Layer 2 of a small transformer language model trained on English Wikipedia (12 layers, counted from 0, width 96).
A neuron's activation on a vector x is SiLU(gate . x) times (in . x), where the dot is the dot product.
The model reads these tokens: "o" "k" "ing" " d" "em" "on" "st" "r" "ation" "s" "." " E" "a" "ch" " d" "ay" " was" " or" "g" "an" "is" "ed" " with" " a" " d" "if"

The vector x that enters this layer's MLP at each token. A number n stands for n times 0.0038.
0 "o": -45 63 138 88 -141 -110 -345 50 -12 19 -4 87 -115 66 71 -101 -35 -80 -160 -120 -100 225 33 55 47 -47 -23 81 -89 -55 83 -27 12 -45 120 155 -20 121 -35 -83 32 55 -113 149 -11 -13 -140 21 -134 -40 31 -7 204 -145 240 -9 19 25 142 -69 45 -91 -381 -7 -265 -71 59 -99 -6 -98 -29 115 64 9 166 5 75 31 103 -111 93 169 95 -127 -17 84 13 89 56 140 40 62 89 -15 114 212
1 "k": -137 -59 -43 -10 -227 -200 -171 -32 73 74 198 55 -4 65 171 -155 186 -16 127 -139 -55 5 -96 248 -69 66 65 -121 -42 -32 121 14 -109 -3 -19 -4 -84 123 -108 -153 72 209 -212 104 -189 70 -170 29 149 136 118 -108 -34 -18 84 -108 -28 50 89 75 115 -44 -142 101 -96 12 68 -16 -45 -57 -1 134 -13 -35 -174 -76 62 -52 107 -102 -194 161 60 -42 28 82 -68 139 103 16 -23 24 -4 -52 66 0
2 "ing": 233 31 -103 -189 -251 -95 54 -178 48 35 19 -34 -18 41 -128 -41 77 -126 67 -240 80 232 -16 97 60 234 62 -183 -65 55 71 -12 69 -36 51 154 -30 128 110 64 76 -99 -56 -2 -94 101 156 38 159 84 124 -117 11 60 94 -213 -25 -85 85 88 6 -160 16 -204 1 -160 44 79 -148 -53 242 -60 -4 54 44 -31 -50 -58 219 -170 90 -11 21 23 182 -53 37 54 58 41 -143 -155 97 214 16 -84
3 " d": -46 -119 191 -176 -58 58 -21 -142 -29 114 27 201 165 -10 -76 17 167 -73 186 -31 214 205 -20 -197 -165 -63 3 -72 186 56 9 -18 77 55 106 57 -125 2 58 -26 -64 67 -143 134 115 70 -257 74 6 33 43 -62 -299 102 67 -61 73 14 138 76 32 -97 13 -25 155 -103 121 68 15 -90 4 13 3 -181 75 124 -101 66 -34 47 5 2 29 -70 -55 -86 -50 12 -157 -148 -139 141 21 30 -29 76
4 "em": -147 -162 152 71 2 221 -33 -135 147 -149 -26 103 39 116 3 -96 25 -55 29 -192 73 -168 68 -19 -106 34 64 -87 -53 293 -111 -76 -69 43 -30 239 -64 7 -40 55 81 17 169 26 10 22 -135 -35 -99 -52 -177 36 54 -50 50 -158 -35 -26 -49 -105 -101 -52 179 47 178 -141 -20 -10 147 -122 32 -354 16 176 94 22 -13 90 -84 -320 94 156 -111 15 131 -342 66 122 105 7 -25 72 43 -296 -68 -96
5 "on": -268 5 180 -60 -228 2 6 89 109 137 77 -105 26 24 79 -115 147 86 -190 139 35 149 6 -23 19 -170 -101 -98 198 -217 23 -213 -25 11 55 -166 -81 64 22 8 -220 98 -3 -60 -86 -128 -11 -86 39 -163 -52 54 -158 -101 67 67 -201 46 39 -29 69 -51 -154 38 -18 -206 40 -211 -126 96 -76 -33 119 29 -214 62 70 83 -30 -37 -16 33 200 -194 172 75 -71 129 -8 98 -12 -102 73 24 210 -191
6 "st": -48 -70 -163 104 -80 -190 54 238 115 85 75 126 181 82 -56 -74 99 183 -78 335 -83 62 46 22 9 13 -82 27 67 103 141 -162 -39 -221 107 -177 139 77 62 39 -158 45 57 -61 26 9 5 -201 107 -34 -134 -9 -102 198 -12 -58 -211 -49 -42 -7 26 31 -209 65 -20 -257 -56 -85 -156 -108 -17 381 125 74 -164 -61 33 -20 -148 82 122 66 132 -12 149 36 -105 6 88 129 -57 190 274 156 -218 -137
7 "r": -10 244 38 42 -11 -70 -39 -33 -108 111 146 36 317 70 -56 -105 102 -48 30 -73 60 166 -16 -186 -11 -133 20 -126 -207 -29 64 -97 -82 -40 -38 -55 -204 4 -60 78 -6 86 -73 -61 97 -181 133 -23 186 48 48 10 -12 -7 -66 -200 -217 200 -92 -55 -67 -98 -114 -31 9 -52 -34 -133 150 -235 -69 -257 85 -177 47 -164 49 -256 -49 180 -154 -56 -117 -28 196 -115 -186 -222 56 -82 -139 9 11 -13 65 -121
8 "ation": -118 21 -69 -45 -243 -107 -143 -216 -60 -131 103 -10 -24 -119 132 -125 -23 -214 -1 0 101 308 -76 -26 33 32 130 -2 -164 68 10 68 117 -162 52 4 -49 91 14 113 -58 54 69 50 -66 171 285 -69 3 48 28 -103 88 -141 -162 -178 45 -62 166 -142 94 -137 37 -43 -54 -11 -36 -67 -37 139 150 -126 146 54 94 -38 90 -101 -167 -17 -94 20 -64 -29 -90 -246 -23 64 -135 52 146 -127 10 67 -66 -121
9 "s": 224 110 21 152 -134 39 -81 -151 -106 61 108 26 -10 -119 -10 -179 65 -18 3 68 95 216 -65 122 -62 62 -25 42 -153 80 -62 -136 0 -33 17 -168 -51 -3 123 234 107 48 51 57 -61 -116 -27 -116 -109 -151 159 0 38 305 -7 -242 -53 99 261 -106 -6 -84 -50 -21 -148 -173 -39 345 -101 11 -90 38 -2 -147 -33 3 101 13 120 -94 87 18 -150 -153 -30 112 24 93 50 124 -123 29 37 17 147 -112
10 ".": 166 -102 -70 45 -101 1 -84 -215 -104 -234 109 -174 132 -52 -32 49 -4 30 -91 -70 -77 90 226 -218 -73 -68 34 20 -80 -123 119 -96 -92 -121 99 43 26 -30 6 46 61 -20 -103 201 -37 -185 88 64 76 -166 -71 1 -281 22 -42 -64 -23 -74 -134 -22 67 150 53 139 -61 -144 112 182 158 -276 -59 -23 -32 -81 32 143 46 -161 -36 -24 -66 63 -71 -173 -120 -12 22 65 -149 80 31 -62 73 -11 -94 126
11 " E": 202 90 218 25 -126 -53 -372 107 245 -84 31 -204 290 -137 -49 58 103 -212 -159 -308 3 -3 58 -9 -105 6 -18 19 64 -61 -138 -44 161 -48 -196 24 29 1 40 30 75 -36 72 102 12 67 -23 -127 34 25 -70 -2 -73 -72 -90 -30 20 -114 38 73 143 58 -50 -191 103 3 39 -100 43 22 -161 107 72 14 33 46 54 -68 56 -9 -182 30 11 -92 -53 4 205 -111 28 78 -163 179 27 -27 143 -46
12 "a": -106 28 153 40 -66 91 -194 30 216 -17 66 59 -159 205 94 -7 39 -96 -104 -34 12 102 183 -16 91 -220 32 28 -82 97 -186 -131 150 83 141 76 90 52 -133 -4 157 -125 -144 109 -47 -149 -116 132 -40 -175 69 -229 -63 80 35 -3 90 -23 -111 -223 34 76 -91 70 6 -130 -51 -113 -53 16 104 93 -57 137 121 152 -48 -80 40 14 -29 176 -71 56 36 101 -98 -80 192 -136 -87 -58 29 -144 -66 46
13 "ch": 126 67 -65 132 -146 48 -171 116 166 272 266 -134 113 -43 57 -81 -2 145 -57 30 -132 -46 99 -9 -57 167 145 -96 -119 18 28 -102 -5 50 64 -147 -81 -18 -29 193 34 -150 -44 153 -45 63 -152 -245 -143 -36 -80 3 -60 -196 1 -35 90 2 -153 -62 65 -110 -55 12 42 7 -17 127 -162 -40 71 243 107 -249 -232 -192 -162 -50 40 79 15 38 62 -76 -7 20 -26 220 81 129 158 64 47 66 78 -49
14 " d": -19 -112 224 -151 -49 37 -20 -107 -28 131 21 186 122 1 -59 -10 192 -59 153 24 218 228 -27 -165 -156 -43 5 -43 184 42 -4 -79 76 36 88 13 -64 -3 27 15 -53 44 -169 138 107 55 -254 48 10 53 9 -51 -333 51 65 -55 103 8 144 76 18 -86 -15 -5 159 -130 118 100 -12 -80 5 143 36 -192 74 129 -107 44 -33 57 10 3 45 -58 -55 -54 -89 34 -161 -144 -134 152 46 25 -33 60
15 "ay": 94 49 -224 -141 -102 37 7 -149 116 22 54 135 287 16 69 -130 155 -162 39 -75 -24 -28 172 -259 -50 44 -130 -123 156 -69 -50 41 -79 -113 48 117 -55 55 -97 1 -48 -87 -50 115 -56 107 -213 86 -7 81 -128 42 -130 134 105 -5 -111 144 -50 -75 16 -113 171 -86 146 -69 51 153 80 -18 27 -338 58 161 -118 -16 -184 -151 156 -73 42 7 -32 104 31 -270 84 20 98 -93 -46 35 -187 -16 45 -195
16 " was": 379 -162 -73 -49 -125 159 -182 107 158 116 -201 -157 14 -12 28 135 3 49 93 70 -115 173 -199 -181 59 -78 -89 152 19 -160 -69 199 175 61 105 253 -47 -31 73 3 -31 85 174 4 -20 146 -68 98 28 -5 125 -97 -130 -47 -35 -163 66 -130 -16 -72 -101 26 27 -178 -49 -239 28 96 5 -32 136 110 96 42 -105 -215 171 -64 -102 -39 -197 0 56 143 42 -120 -94 68 18 174 34 84 95 -115 64 39
17 " or": 242 -80 106 11 18 38 -305 76 7 -73 -84 138 -17 78 23 -72 109 -18 36 136 192 -4 -169 -208 -52 9 -144 -138 101 4 -19 -71 69 -33 304 -77 -172 -64 -66 -125 96 -116 -219 42 -15 24 107 92 56 -119 19 62 -208 52 -82 -82 105 33 -7 -87 -54 -35 14 -91 -136 -277 203 84 67 -118 95 37 89 -125 32 -211 0 -91 -138 -10 -162 -45 -9 -31 -186 -235 63 147 95 24 83 -66 75 205 48 -133
18 "g": -83 -64 2 -74 -4 -146 -198 35 98 73 131 51 185 30 324 -115 20 168 126 12 -85 55 -45 7 -58 -172 -28 -72 -126 -182 -99 -324 -29 53 134 -21 -56 -50 -19 3 -7 -13 -102 26 -92 120 7 -324 -60 -97 -32 -49 -50 -24 -30 -153 277 7 -136 55 149 -15 -83 -52 -107 -340 -63 119 -24 -161 72 -176 65 -72 -218 85 -8 148 39 -33 120 -33 1 -24 -72 -91 -5 19 -50 -156 -20 134 90 6 124 66
19 "an": -6 -37 75 -90 -16 -86 -81 -183 221 139 186 -133 77 -36 9 -115 133 -166 -8 -52 -8 -94 111 -124 37 -112 203 102 75 -43 1 55 -26 -164 63 -105 19 -97 2 11 116 -100 -84 -16 -99 -81 166 -93 23 50 32 79 34 273 2 -252 -132 118 106 -29 74 -227 167 -174 -131 -95 132 25 70 -119 126 -194 -186 89 50 -93 123 54 270 33 115 -54 -59 -226 -61 -170 -181 -34 18 -107 24 -141 105 -126 77 -15
20 "is": 125 235 -8 -57 -134 74 -82 18 38 105 -212 -21 -122 -254 11 -29 74 74 -137 -199 21 8 14 -151 -70 -38 33 30 101 -99 93 6 -6 51 157 41 -4 -39 167 82 -16 -211 -51 150 -20 -140 -30 -204 -76 -140 113 -235 149 -85 -15 -78 -176 42 105 -95 133 -89 -87 143 -5 -356 -23 130 -168 -62 -196 131 33 5 -47 -82 95 92 -50 9 77 -52 33 -17 -20 0 -137 68 96 -97 -177 -70 35 14 168 -102
21 "ed": 34 79 124 -156 29 -80 -240 40 -34 25 70 -21 -94 105 -3 106 -25 127 -183 -51 -50 404 -31 83 -46 -9 174 -19 195 -2 -67 112 133 -128 38 -20 -125 46 211 192 141 -53 17 -55 6 118 1 -127 109 143 -118 1 -315 134 -43 -215 31 -35 95 -133 193 -23 -55 -19 -46 -111 -17 172 -117 -28 66 -83 74 69 -28 -20 -40 -1 227 39 -69 -85 84 134 -72 -16 -64 173 112 209 52 55 -113 -7 4 -38
22 " with": 154 -59 -90 -208 120 27 -371 -30 112 -87 -221 -142 102 8 44 -150 8 -20 152 240 -8 70 74 91 -11 -137 -140 29 150 -80 185 39 2 163 195 9 -61 94 -29 -141 3 146 -13 69 -3 144 66 127 148 -47 73 39 -261 -18 129 -115 171 56 176 -5 -28 -18 -88 -81 65 -345 -3 -94 125 -125 76 -15 171 -41 64 -56 98 -38 78 -37 97 -47 52 -86 -65 -41 85 206 119 162 -36 -89 -30 -114 161 99
23 " a": 111 -68 46 -62 10 1 -161 -30 -6 66 177 -28 208 -63 -69 -135 -46 -197 -25 77 110 35 -81 13 -81 -176 -154 98 -9 -95 -108 33 56 80 89 78 -64 19 230 17 -34 -237 -78 238 41 -104 -159 -16 138 120 35 -157 -101 -90 17 54 93 -3 -95 -87 73 112 -45 -20 40 -353 151 -25 95 -149 70 25 8 167 113 -17 6 305 -80 -7 -46 -100 -113 19 -101 73 143 4 91 198 130 136 43 31 58 -164
24 " d": 3 -116 237 -208 -22 22 -117 -107 -2 130 -10 164 91 22 -35 40 174 -7 143 -10 211 233 -48 -164 -160 -50 -14 -20 187 2 15 -136 108 12 127 14 -96 -13 68 38 -22 72 -138 153 102 50 -241 85 -52 51 7 -69 -333 65 43 -63 105 29 136 76 42 -84 13 24 99 -110 57 98 -45 -97 -17 98 90 -184 73 81 -85 62 -42 110 -16 -54 76 -43 -95 -51 -80 12 -157 -122 -108 110 31 44 -5 102
25 "if": -222 -9 62 -160 -57 -63 -27 -121 130 -49 6 269 -14 215 -11 -89 62 -21 -48 -78 77 -478 -62 27 -115 15 -57 54 -142 -72 105 -12 -83 -26 195 225 -165 18 132 78 -64 -16 28 -63 7 56 -15 102 -42 -65 -181 17 -117 329 99 20 -44 134 -180 69 120 51 7 -150 216 -187 169 20 137 21 157 -340 -157 -21 -21 16 -30 -81 -109 -115 111 164 37 -63 115 -64 46 -46 197 -30 64 -64 -86 -55 48 -66

Each question shows the input weights of one neuron of the MLP. A number n stands for n times 0.0023.

n363 gate: -26 16 168 -34 3 179 5 101 -132 -68 -11 8 54 -33 93 8 -88 96 -34 45 -65 -23 91 148 101 91 -175 8 127 50 3 -143 99 50 13 55 -81 28 79 45 -18 58 85 -20 102 150 -15 32 -79 116 -98 -105 157 24 36 47 40 -108 -18 -20 31 36 -32 -102 113 10 64 -100 -131 -27 -41 -5 -83 73 57 -103 94 57 -82 3 70 184 -57 147 -41 -112 -55 165 -189 -95 -62 -3 53 -111 -15 -167
n363 in: -131 102 106 -17 -12 132 38 98 27 -64 -20 -106 -44 -123 -61 -129 -76 0 71 98 98 -15 188 -14 -28 88 53 -137 43 -10 14 -105 10 5 -7 109 -37 -24 133 55 100 -82 90 -113 60 7 -62 56 77 50 -10 -68 98 22 91 0 -25 -17 72 -66 17 -124 32 -2 -12 12 51 10 10 -48 128 116 17 227 66 7 15 24 -104 -83 95 164 110 97 -10 -17 -30 192 49 -91 -41 32 -17 -117 -87 -148
Which token does this neuron like most? 4 "em"

n255 gate: -83 -34 -64 -64 -45 -145 103 52 65 -97 109 96 -157 80 51 32 -24 -100 -44 35 -29 129 -81 -85 -91 -88 -58 50 -99 20 5 23 7 69 91 129 171 118 -42 70 64 115 91 65 -95 10 -94 159 30 -67 34 -37 62 37 -82 65 82 12 -204 98 10 -27 33 123 61 86 56 -34 37 -51 -17 -131 -88 49 -44 -117 136 -180 29 -44 -39 98 74 -61 27 39 40 2 -45 59 101 29 -70 -88 17 122
n255 in: 102 -66 112 98 -38 -14 44 50 72 -41 34 30 -113 -106 61 -93 147 23 -11 -197 -14 -180 -66 103 -26 -134 -93 -32 27 -152 -103 -44 22 46 -37 -103 -34 27 -23 -12 -5 107 -36 -11 -54 188 31 165 46 -66 -32 -49 -49 -60 60 -13 -111 -136 -55 18 -43 -75 -14 -80 61 -22 16 72 -9 9 -22 -70 -131 27 -14 -80 -7 -45 -18 50 41 14 -75 140 -86 -39 110 -94 60 -40 -36 104 55 0 16 -45
Its two highest activations, in order, are on tokens 25 "if", 1 "k"

n38 gate: -11 91 -29 71 56 -29 17 -82 74 130 123 -36 -9 -103 114 -80 -69 -75 -11 -53 -69 4 -102 -107 -71 95 -36 11 0 99 7 -54 -63 33 -58 -25 22 57 -45 -45 -15 -61 71 -100 63 -119 -52 -91 52 39 97 -147 61 -90 85 15 34 -79 17 67 -29 -97 18 -105 -134 74 -79 -57 -20 -55 176 130 -18 -91 42 124 9 -18 11 -129 -37 -24 -89 -33 75 65 -11 87 -78 16 46 7 -72 -62 -158 86
n38 in: 100 -31 -11 51 25 -38 -51 -61 -28 66 13 -163 -86 137 38 -63 -24 6 -19 -102 34 27 42 89 -4 145 -52 -4 49 -13 -109 6 70 -57 -13 17 51 -16 55 -34 78 90 75 40 205 31 -35 -6 -126 106 -19 -25 144 42 -27 -6 70 -75 -14 -41 -67 31 -47 -76 -106 -18 64 54 -73 141 50 48 -130 -107 75 -53 93 54 -87 -101 -38 -8 -103 -85 -31 93 87 -36 -13 44 -29 -75 0 -13 -33 33
Its three highest activations, in order, are on tokens 0 "o", 15 "ay", 5 "on"

n335 gate: -110 -43 129 121 208 -118 -54 -123 -10 91 -25 119 -23 -139 -152 83 -148 -65 108 47 70 -57 161 79 -64 -145 -10 -82 101 51 42 -10 -44 81 -50 -46 -30 71 -58 8 0 -103 100 -24 52 105 -49 89 -41 -61 70 139 150 73 42 -29 18 -8 -20 134 130 -53 23 -10 -40 25 -2 186 25 36 42 -23 -80 -85 -12 -36 -35 52 -107 120 70 10 -13 -2 40 -83 3 23 -23 191 -88 -75 -96 95 -80 15
n335 in: -9 -51 39 -62 65 -64 47 -25 -40 -2 68 -39 18 -68 -87 11 -111 5 -25 -24 64 11 18 -63 -76 -94 -160 -94 -38 23 122 54 74 63 12 -44 158 23 -60 101 -39 5 25 56 -18 -7 27 24 112 -67 71 -96 58 44 90 -83 -2 -126 22 62 98 -57 -77 208 -2 -58 -7 -2 128 -128 71 109 92 -62 -85 -165 -69 14 0 -46 53 60 72 82 34 -120 -279 -58 -39 -10 -28 -46 -100 43 -32 71
On which token does it fire most, and how strongly? 3 " d", at about 0.35

n246 gate: 3 -163 141 69 262 -74 259 126 35 6 -41 -43 -117 -71 -134 -31 -180 -83 86 -71 -80 -48 77 59 57 97 67 20 -70 -70 -87 -64 -195 69 92 14 90 -185 -142 -85 -103 15 -6 0 -34 -71 -8 126 -29 -11 -82 -34 70 93 84 98 -145 23 187 0 -100 111 20 83 154 34 3 -82 -6 21 -145 71 -169 -117 -28 38 43 28 -14 72 -43 49 118 9 -51 -26 72 141 17 39 94 11 -3 -100 199 23
n246 in: -99 -126 30 35 130 -107 89 50 50 -40 -28 -17 -77 56 84 50 -84 -136 32 -3 -52 20 117 78 -94 136 66 48 -102 48 -122 -76 -106 -42 -112 53 10 -78 83 -13 0 96 -30 49 81 -15 -46 26 -88 -60 15 -111 5 70 -107 -85 -113 -23 92 -46 -54 171 28 5 32 -41 -95 59 54 56 -66 -49 -25 -166 69 5 -10 -79 125 -42 -153 124 219 5 111 -72 10 77 5 -31 193 59 -15 -86 160 -61
Its two highest activations, in order, are on tokens 23 " a", 17 " or"

n90 gate: 100 -201 36 -43 12 -122 28 127 -102 -116 -65 -34 74 123 -67 -115 111 38 41 27 -53 -50 77 -16 -59 38 -7 -76 0 -75 179 -37 0 29 -142 92 22 -38 0 -7 -60 -10 186 45 5 162 -188 -25 -58 51 -50 -119 61 5 49 20 -29 114 -119 98 88 -2 27 38 -2 44 -64 125 21 121 83 -81 17 -53 -57 27 -125 47 90 65 12 108 -36 -57 -71 2 48 -63 70 162 -67 24 0 10 -36 116
n90 in: 41 -30 -129 -5 -36 -27 -62 -39 -33 -42 165 9 105 9 68 -131 -36 52 67 9 -174 -109 23 -50 28 -105 63 113 -16 -37 115 -94 -56 -7 -46 5 -76 -5 192 26 73 2 -107 -19 14 73 -29 96 -12 -24 61 -2 56 148 -76 98 28 12 58 -71 50 -43 -26 74 105 107 104 -34 11 -78 -16 14 142 16 -25 -84 -62 -34 -34 34 -55 -44 -62 50 -39 -122 -79 118 167 86 46 9 102 -21 198 -75
Its three highest activations, in order, are on tokens 15 "ay", 25 "if", 13 "ch"

n371 gate: -8 -40 73 57 -23 -155 34 -70 5 -167 -24 -97 75 -3 -202 -46 122 -27 121 111 -11 35 -126 66 -3 -62 -47 11 -147 -38 153 -205 -76 -111 43 -27 -95 58 141 80 -32 121 -112 18 -87 112 -166 31 -187 60 -5 96 79 -51 53 36 -22 131 39 -16 40 -96 -79 -118 91 126 34 56 29 155 90 75 8 -72 59 -128 89 -11 -53 -75 155 -67 11 53 13 70 81 184 -11 -6 -110 -80 127 -85 -45 53
n371 in: -138 31 78 -54 8 -147 -113 -3 -55 -192 55 -78 -116 20 5 -229 30 -33 -28 27 -147 -112 -10 -96 -85 -23 13 16 -43 71 177 60 23 140 83 23 -26 76 78 0 31 16 -157 -34 -58 -15 8 52 -214 37 36 5 -13 31 71 44 -50 136 -3 145 -28 -21 8 93 -169 -10 -79 -36 194 91 56 37 -51 -13 97 -86 -39 26 26 21 61 -72 10 -92 -28 158 78 -57 44 -46 149 8 18 -85 41 222
Which token does this neuron like most? 0 "o"

n159 gate: 107 28 50 -127 75 61 107 116 53 -183 -22 42 -80 -52 -96 -110 -205 88 138 -37 69 -153 -83 133 47 74 3 -14 -73 42 11 -278 113 33 -55 131 72 0 19 121 63 169 66 -10 -19 132 -8 74 28 -13 85 -35 -5 -53 -138 -34 -84 14 16 -136 -19 -30 93 69 -137 30 133 -22 120 97 120 -40 72 80 -36 -117 11 63 87 -85 90 105 -97 -82 -55 22 -114 -67 142 97 -14 25 156 -77 -167 -65
n159 in: 47 -195 68 -10 -86 -52 -127 47 -93 -52 97 47 156 49 36 -49 -30 -85 154 86 -8 -3 -13 90 -27 36 -216 -120 -143 77 -102 40 122 -160 31 -29 -50 -135 -116 99 -36 16 213 29 -77 -31 -89 5 24 -58 -3 57 81 -234 74 -99 -26 5 -28 18 -44 -171 -93 -26 -28 43 -118 64 15 43 -49 -88 -114 70 -5 82 -125 124 23 -42 -137 23 -42 144 73 -34 -47 8 -95 24 26 -52 37 -88 -62 -41
Which token does this neuron like most? 4 "em"

n138 gate: 59 178 84 45 118 -6 52 -184 -60 -122 -9 51 -118 -88 18 -62 -98 30 65 128 -56 -106 6 53 -124 38 70 94 -110 69 -131 -136 3 24 -125 150 156 15 102 -112 -115 -9 -3 -201 -67 80 -224 133 -18 -86 9 47 -35 0 -35 39 -54 -139 75 -72 109 151 -21 -92 141 165 -117 70 32 3 273 -156 -172 -15 -32 165 -60 -91 3 18 112 107 42 47 86 77 171 30 -45 -49 -74 24 102 112 -15 -65
n138 in: 79 10 32 20 -22 -25 -22 0 -28 -120 135 -27 -131 142 69 7 -125 59 -47 -89 -55 79 0 -127 23 20 -91 15 -148 128 -29 -139 -60 -55 92 38 -80 0 165 -33 -57 -210 -45 -28 5 111 -27 -50 -23 -50 -71 -44 15 65 -34 103 -5 -40 191 -38 -44 0 96 -82 -12 -150 51 -88 61 -5 -76 -69 -67 -111 20 -35 -157 25 17 2 128 119 55 -44 222 -25 48 167 13 -64 77 -10 28 -7 -57 -150
Its two highest activations, in order, are on tokens 25 "if", 4 "em"

n280 gate: -113 27 -34 -157 130 120 38 86 95 75 -101 -11 -208 -79 -131 -61 90 -50 43 100 -39 -18 50 0 4 2 42 -53 -18 18 20 -134 0 -91 -64 -18 -41 -122 60 37 -7 0 106 -4 -74 54 -65 50 28 -57 -130 47 -2 2 -7 24 -30 18 4 -101 47 59 -62 66 -65 -53 -78 7 151 -94 -34 -9 41 41 52 -76 -46 -4 -43 98 -36 -73 -46 -9 -43 -57 -23 -55 -238 9 -109 97 -34 194 18 76
n280 in: -122 74 -97 32 82 2 -47 20 55 -113 -18 -38 2 44 94 -10 -47 152 -14 41 86 26 -16 8 -27 -76 -31 181 0 65 89 94 -31 22 -12 -67 -12 55 -116 -86 58 8 -42 -25 38 52 -2 40 22 49 -4 -28 -27 -10 22 6 -112 20 -39 35 -62 10 88 48 -50 -27 -10 -52 -187 104 -48 126 -62 -40 72 75 -121 -4 -54 -14 26 78 -10 -38 -110 141 -85 -24 113 4 120 -62 37 -32 54 50
Its three highest activations, in order, are on tokens 2 "ing", 6 "st", 11 " E"

n160 gate: -60 13 165 -51 -34 -136 -10 -43 -143 122 -69 -8 -40 -22 -100 204 -54 98 -53 -47 70 15 50 156 67 15 85 -57 -39 43 17 113 93 73 33 -69 79 -86 -74 -36 -103 -31 156 114 79 -83 -54 31 -38 46 30 77 219 -104 -5 -41 15 -3 123 61 105 108 -51 -71 -55 -56 -10 10 0 49 -35 57 110 -120 118 53 28 -42 -135 20 -33 -153 -25 132 8 -10 -8 5 -30 39 -161 -47 142 -15 -190 75
n160 in: 143 36 24 70 -58 -22 -96 74 -71 -135 -95 128 -26 -43 76 -173 -7 12 2 228 -2 -109 26 33 -98 -69 -7 47 -68 0 -71 -211 23 -22 -31 34 -19 -28 -7 138 208 12 -36 -2 -59 55 -42 16 -27 -19 -76 -136 -89 -44 19 20 10 12 -52 -14 52 -48 -5 -29 -21 91 78 114 -40 -154 69 -22 -19 -17 100 -32 43 19 100 -34 -14 137 -48 -121 -45 200 -94 22 97 -35 67 -114 155 17 59 36
Which token does this neuron like most? 0 "o"

n0 gate: 18 82 -5 51 -28 3 167 103 89 -101 -123 80 -63 -191 -26 24 -143 26 -66 8 -108 8 -48 29 -18 0 62 -78 -34 277 184 -32 -31 -19 -98 -67 -53 52 -43 -19 -98 -192 0 15 60 5 70 5 75 -5 45 8 72 99 26 45 134 43 88 164 -76 -21 -13 74 200 -18 -8 18 -66 134 249 -95 18 -29 47 -83 8 -13 21 -21 71 -87 -74 10 -13 -159 -3 -109 -43 -127 -100 -68 62 -74 -170 -81
n0 in: -63 19 60 -43 -2 -28 53 14 55 -38 170 83 47 -33 -54 -87 -94 -59 9 93 7 129 12 142 -31 16 19 -80 -55 7 0 -87 11 -5 -81 -45 36 49 -150 -48 2 -5 -21 60 -49 -104 -67 -72 -91 -11 -89 115 46 -10 107 25 43 -10 90 -71 91 127 -31 47 16 -51 -67 77 -37 54 -49 143 255 5 -54 -55 -114 105 42 -154 -120 9 112 5 -183 -85 -143 -71 -95 79 -73 40 -74 -14 98 -84
Its two highest activations, in order, are on tokens 16 " was", 8 "ation"

n345 gate: 197 -246 19 75 42 229 71 22 -79 -10 -86 0 -80 -53 82 -36 -19 -34 31 -2 -22 -26 -44 -52 -105 19 -72 -126 109 -47 -28 84 -64 75 -46 -17 -10 -62 -68 -20 31 99 104 -68 -145 180 -85 -65 86 -26 -43 -84 0 -7 54 44 52 130 -19 -26 12 -68 0 48 146 31 -176 -48 67 42 -38 42 -68 17 -60 32 -116 50 -86 0 14 164 34 120 58 112 68 105 2 -128 77 0 22 -53 -10 17
n345 in: 58 -59 103 35 -51 -61 -8 67 -4 59 -92 72 -39 -41 -22 -93 -97 97 65 67 17 88 59 -32 -142 -32 -113 71 102 -4 51 27 66 131 -39 -13 -9 38 -29 -22 85 16 -2 109 -11 -26 -13 12 79 -53 -65 -93 127 0 45 29 37 175 -66 -55 56 -59 82 54 0 -32 -58 -17 50 18 6 110 -2 210 2 -172 205 0 75 4 -4 72 -44 -50 -50 59 -13 88 94 95 -63 -108 55 -73 -11 19
Its two highest activations, in order, are on tokens 16 " was", 22 " with"

n62 gate: -177 62 54 -46 -160 22 144 -110 -38 -282 -63 -16 11 -24 67 -49 26 -91 70 0 30 -77 73 170 -15 -32 -88 -80 61 118 -45 -94 -97 -16 84 -71 -11 13 -87 -64 156 50 -35 20 -138 121 50 239 44 154 -128 3 -5 -8 45 -36 82 41 76 110 -99 27 5 -97 32 158 -106 40 -136 6 40 -72 -116 83 -142 -52 3 37 77 3 59 -8 76 -78 -38 154 -68 79 71 11 118 -75 120 94 64 80
n62 in: -28 3 -65 26 45 21 30 -54 65 98 -94 3 -38 -104 -94 116 -159 79 3 124 -33 125 -80 51 -107 44 76 -24 -96 68 116 -60 38 -116 -88 60 73 71 3 -21 13 79 115 -119 28 -128 -83 -22 13 -159 -79 -3 40 145 68 27 -232 -76 -88 -120 -89 -54 -18 -28 -43 -78 -53 71 76 -19 -165 -74 10 -118 102 135 -46 -110 92 -15 -115 62 -3 -10 -13 -188 93 13 -109 -19 10 94 -109 18 -183 -74
Which token does this neuron like most? 23 " a"

n358 gate: 127 17 3 -106 47 -108 91 65 -188 -77 -75 -11 -54 -39 -65 -31 14 96 -142 -67 3 -130 -11 274 86 133 -44 6 67 72 207 35 0 9 143 9 26 -162 103 96 74 -134 -26 56 81 -23 117 22 -239 61 -62 -59 75 89 -33 140 89 6 -75 -83 31 -159 32 37 -121 -108 31 -45 -6 32 115 -23 -250 -51 113 -20 -166 45 -20 11 127 6 60 34 -82 -31 -17 189 100 136 108 -90 -72 -37 8 -11
n358 in: -3 -61 146 158 -119 -3 12 0 -111 107 180 -89 -81 -23 40 -23 -54 71 97 -18 69 133 -28 -17 87 -109 75 -161 27 -101 -67 143 106 -49 59 -57 -105 122 33 104 -25 -13 46 -29 33 -58 15 39 -41 155 55 70 -92 59 10 -26 111 -59 97 -67 78 86 -31 -64 -166 52 5 226 30 21 13 146 43 124 -38 -100 -33 35 -23 -13 10 -102 56 -76 40 130 28 -26 -190 145 -104 25 -18 -20 -55 -113
On which token does it fire most, and how strongly? 21 "ed", at about 1.6

n308 gate: 129 36 121 -77 -22 -33 52 99 -70 -120 75 15 33 -35 51 5 -133 40 89 -5 3 10 -5 28 24 -81 -60 81 184 -72 27 -36 126 -8 77 -149 59 -145 -147 -21 -25 65 51 -170 -113 -86 -62 44 -10 -2 -86 -78 -45 28 -17 260 -170 -106 -47 57 -43 15 60 5 126 12 -60 -163 -108 142 -25 31 -89 38 71 -31 33 13 88 56 18 -8 -153 58 -111 123 -118 5 -15 -45 102 66 -141 -20 -55 50
n308 in: 2 37 -103 -77 10 -4 36 -54 -66 -10 21 -33 21 -33 -41 60 18 17 98 -90 -58 8 31 -18 6 8 -30 -189 -47 30 -20 91 -18 52 -90 223 -38 -69 208 9 54 11 10 59 4 29 45 26 -34 -107 72 2 0 -34 67 -8 6 40 2 56 19 95 -36 -27 -4 51 12 68 6 -32 -29 -73 168 -48 50 99 0 -14 -113 158 107 91 79 132 -33 65 157 31 -38 -19 -81 8 15 -33 12 -128
Which token does this neuron like most? 19 "an"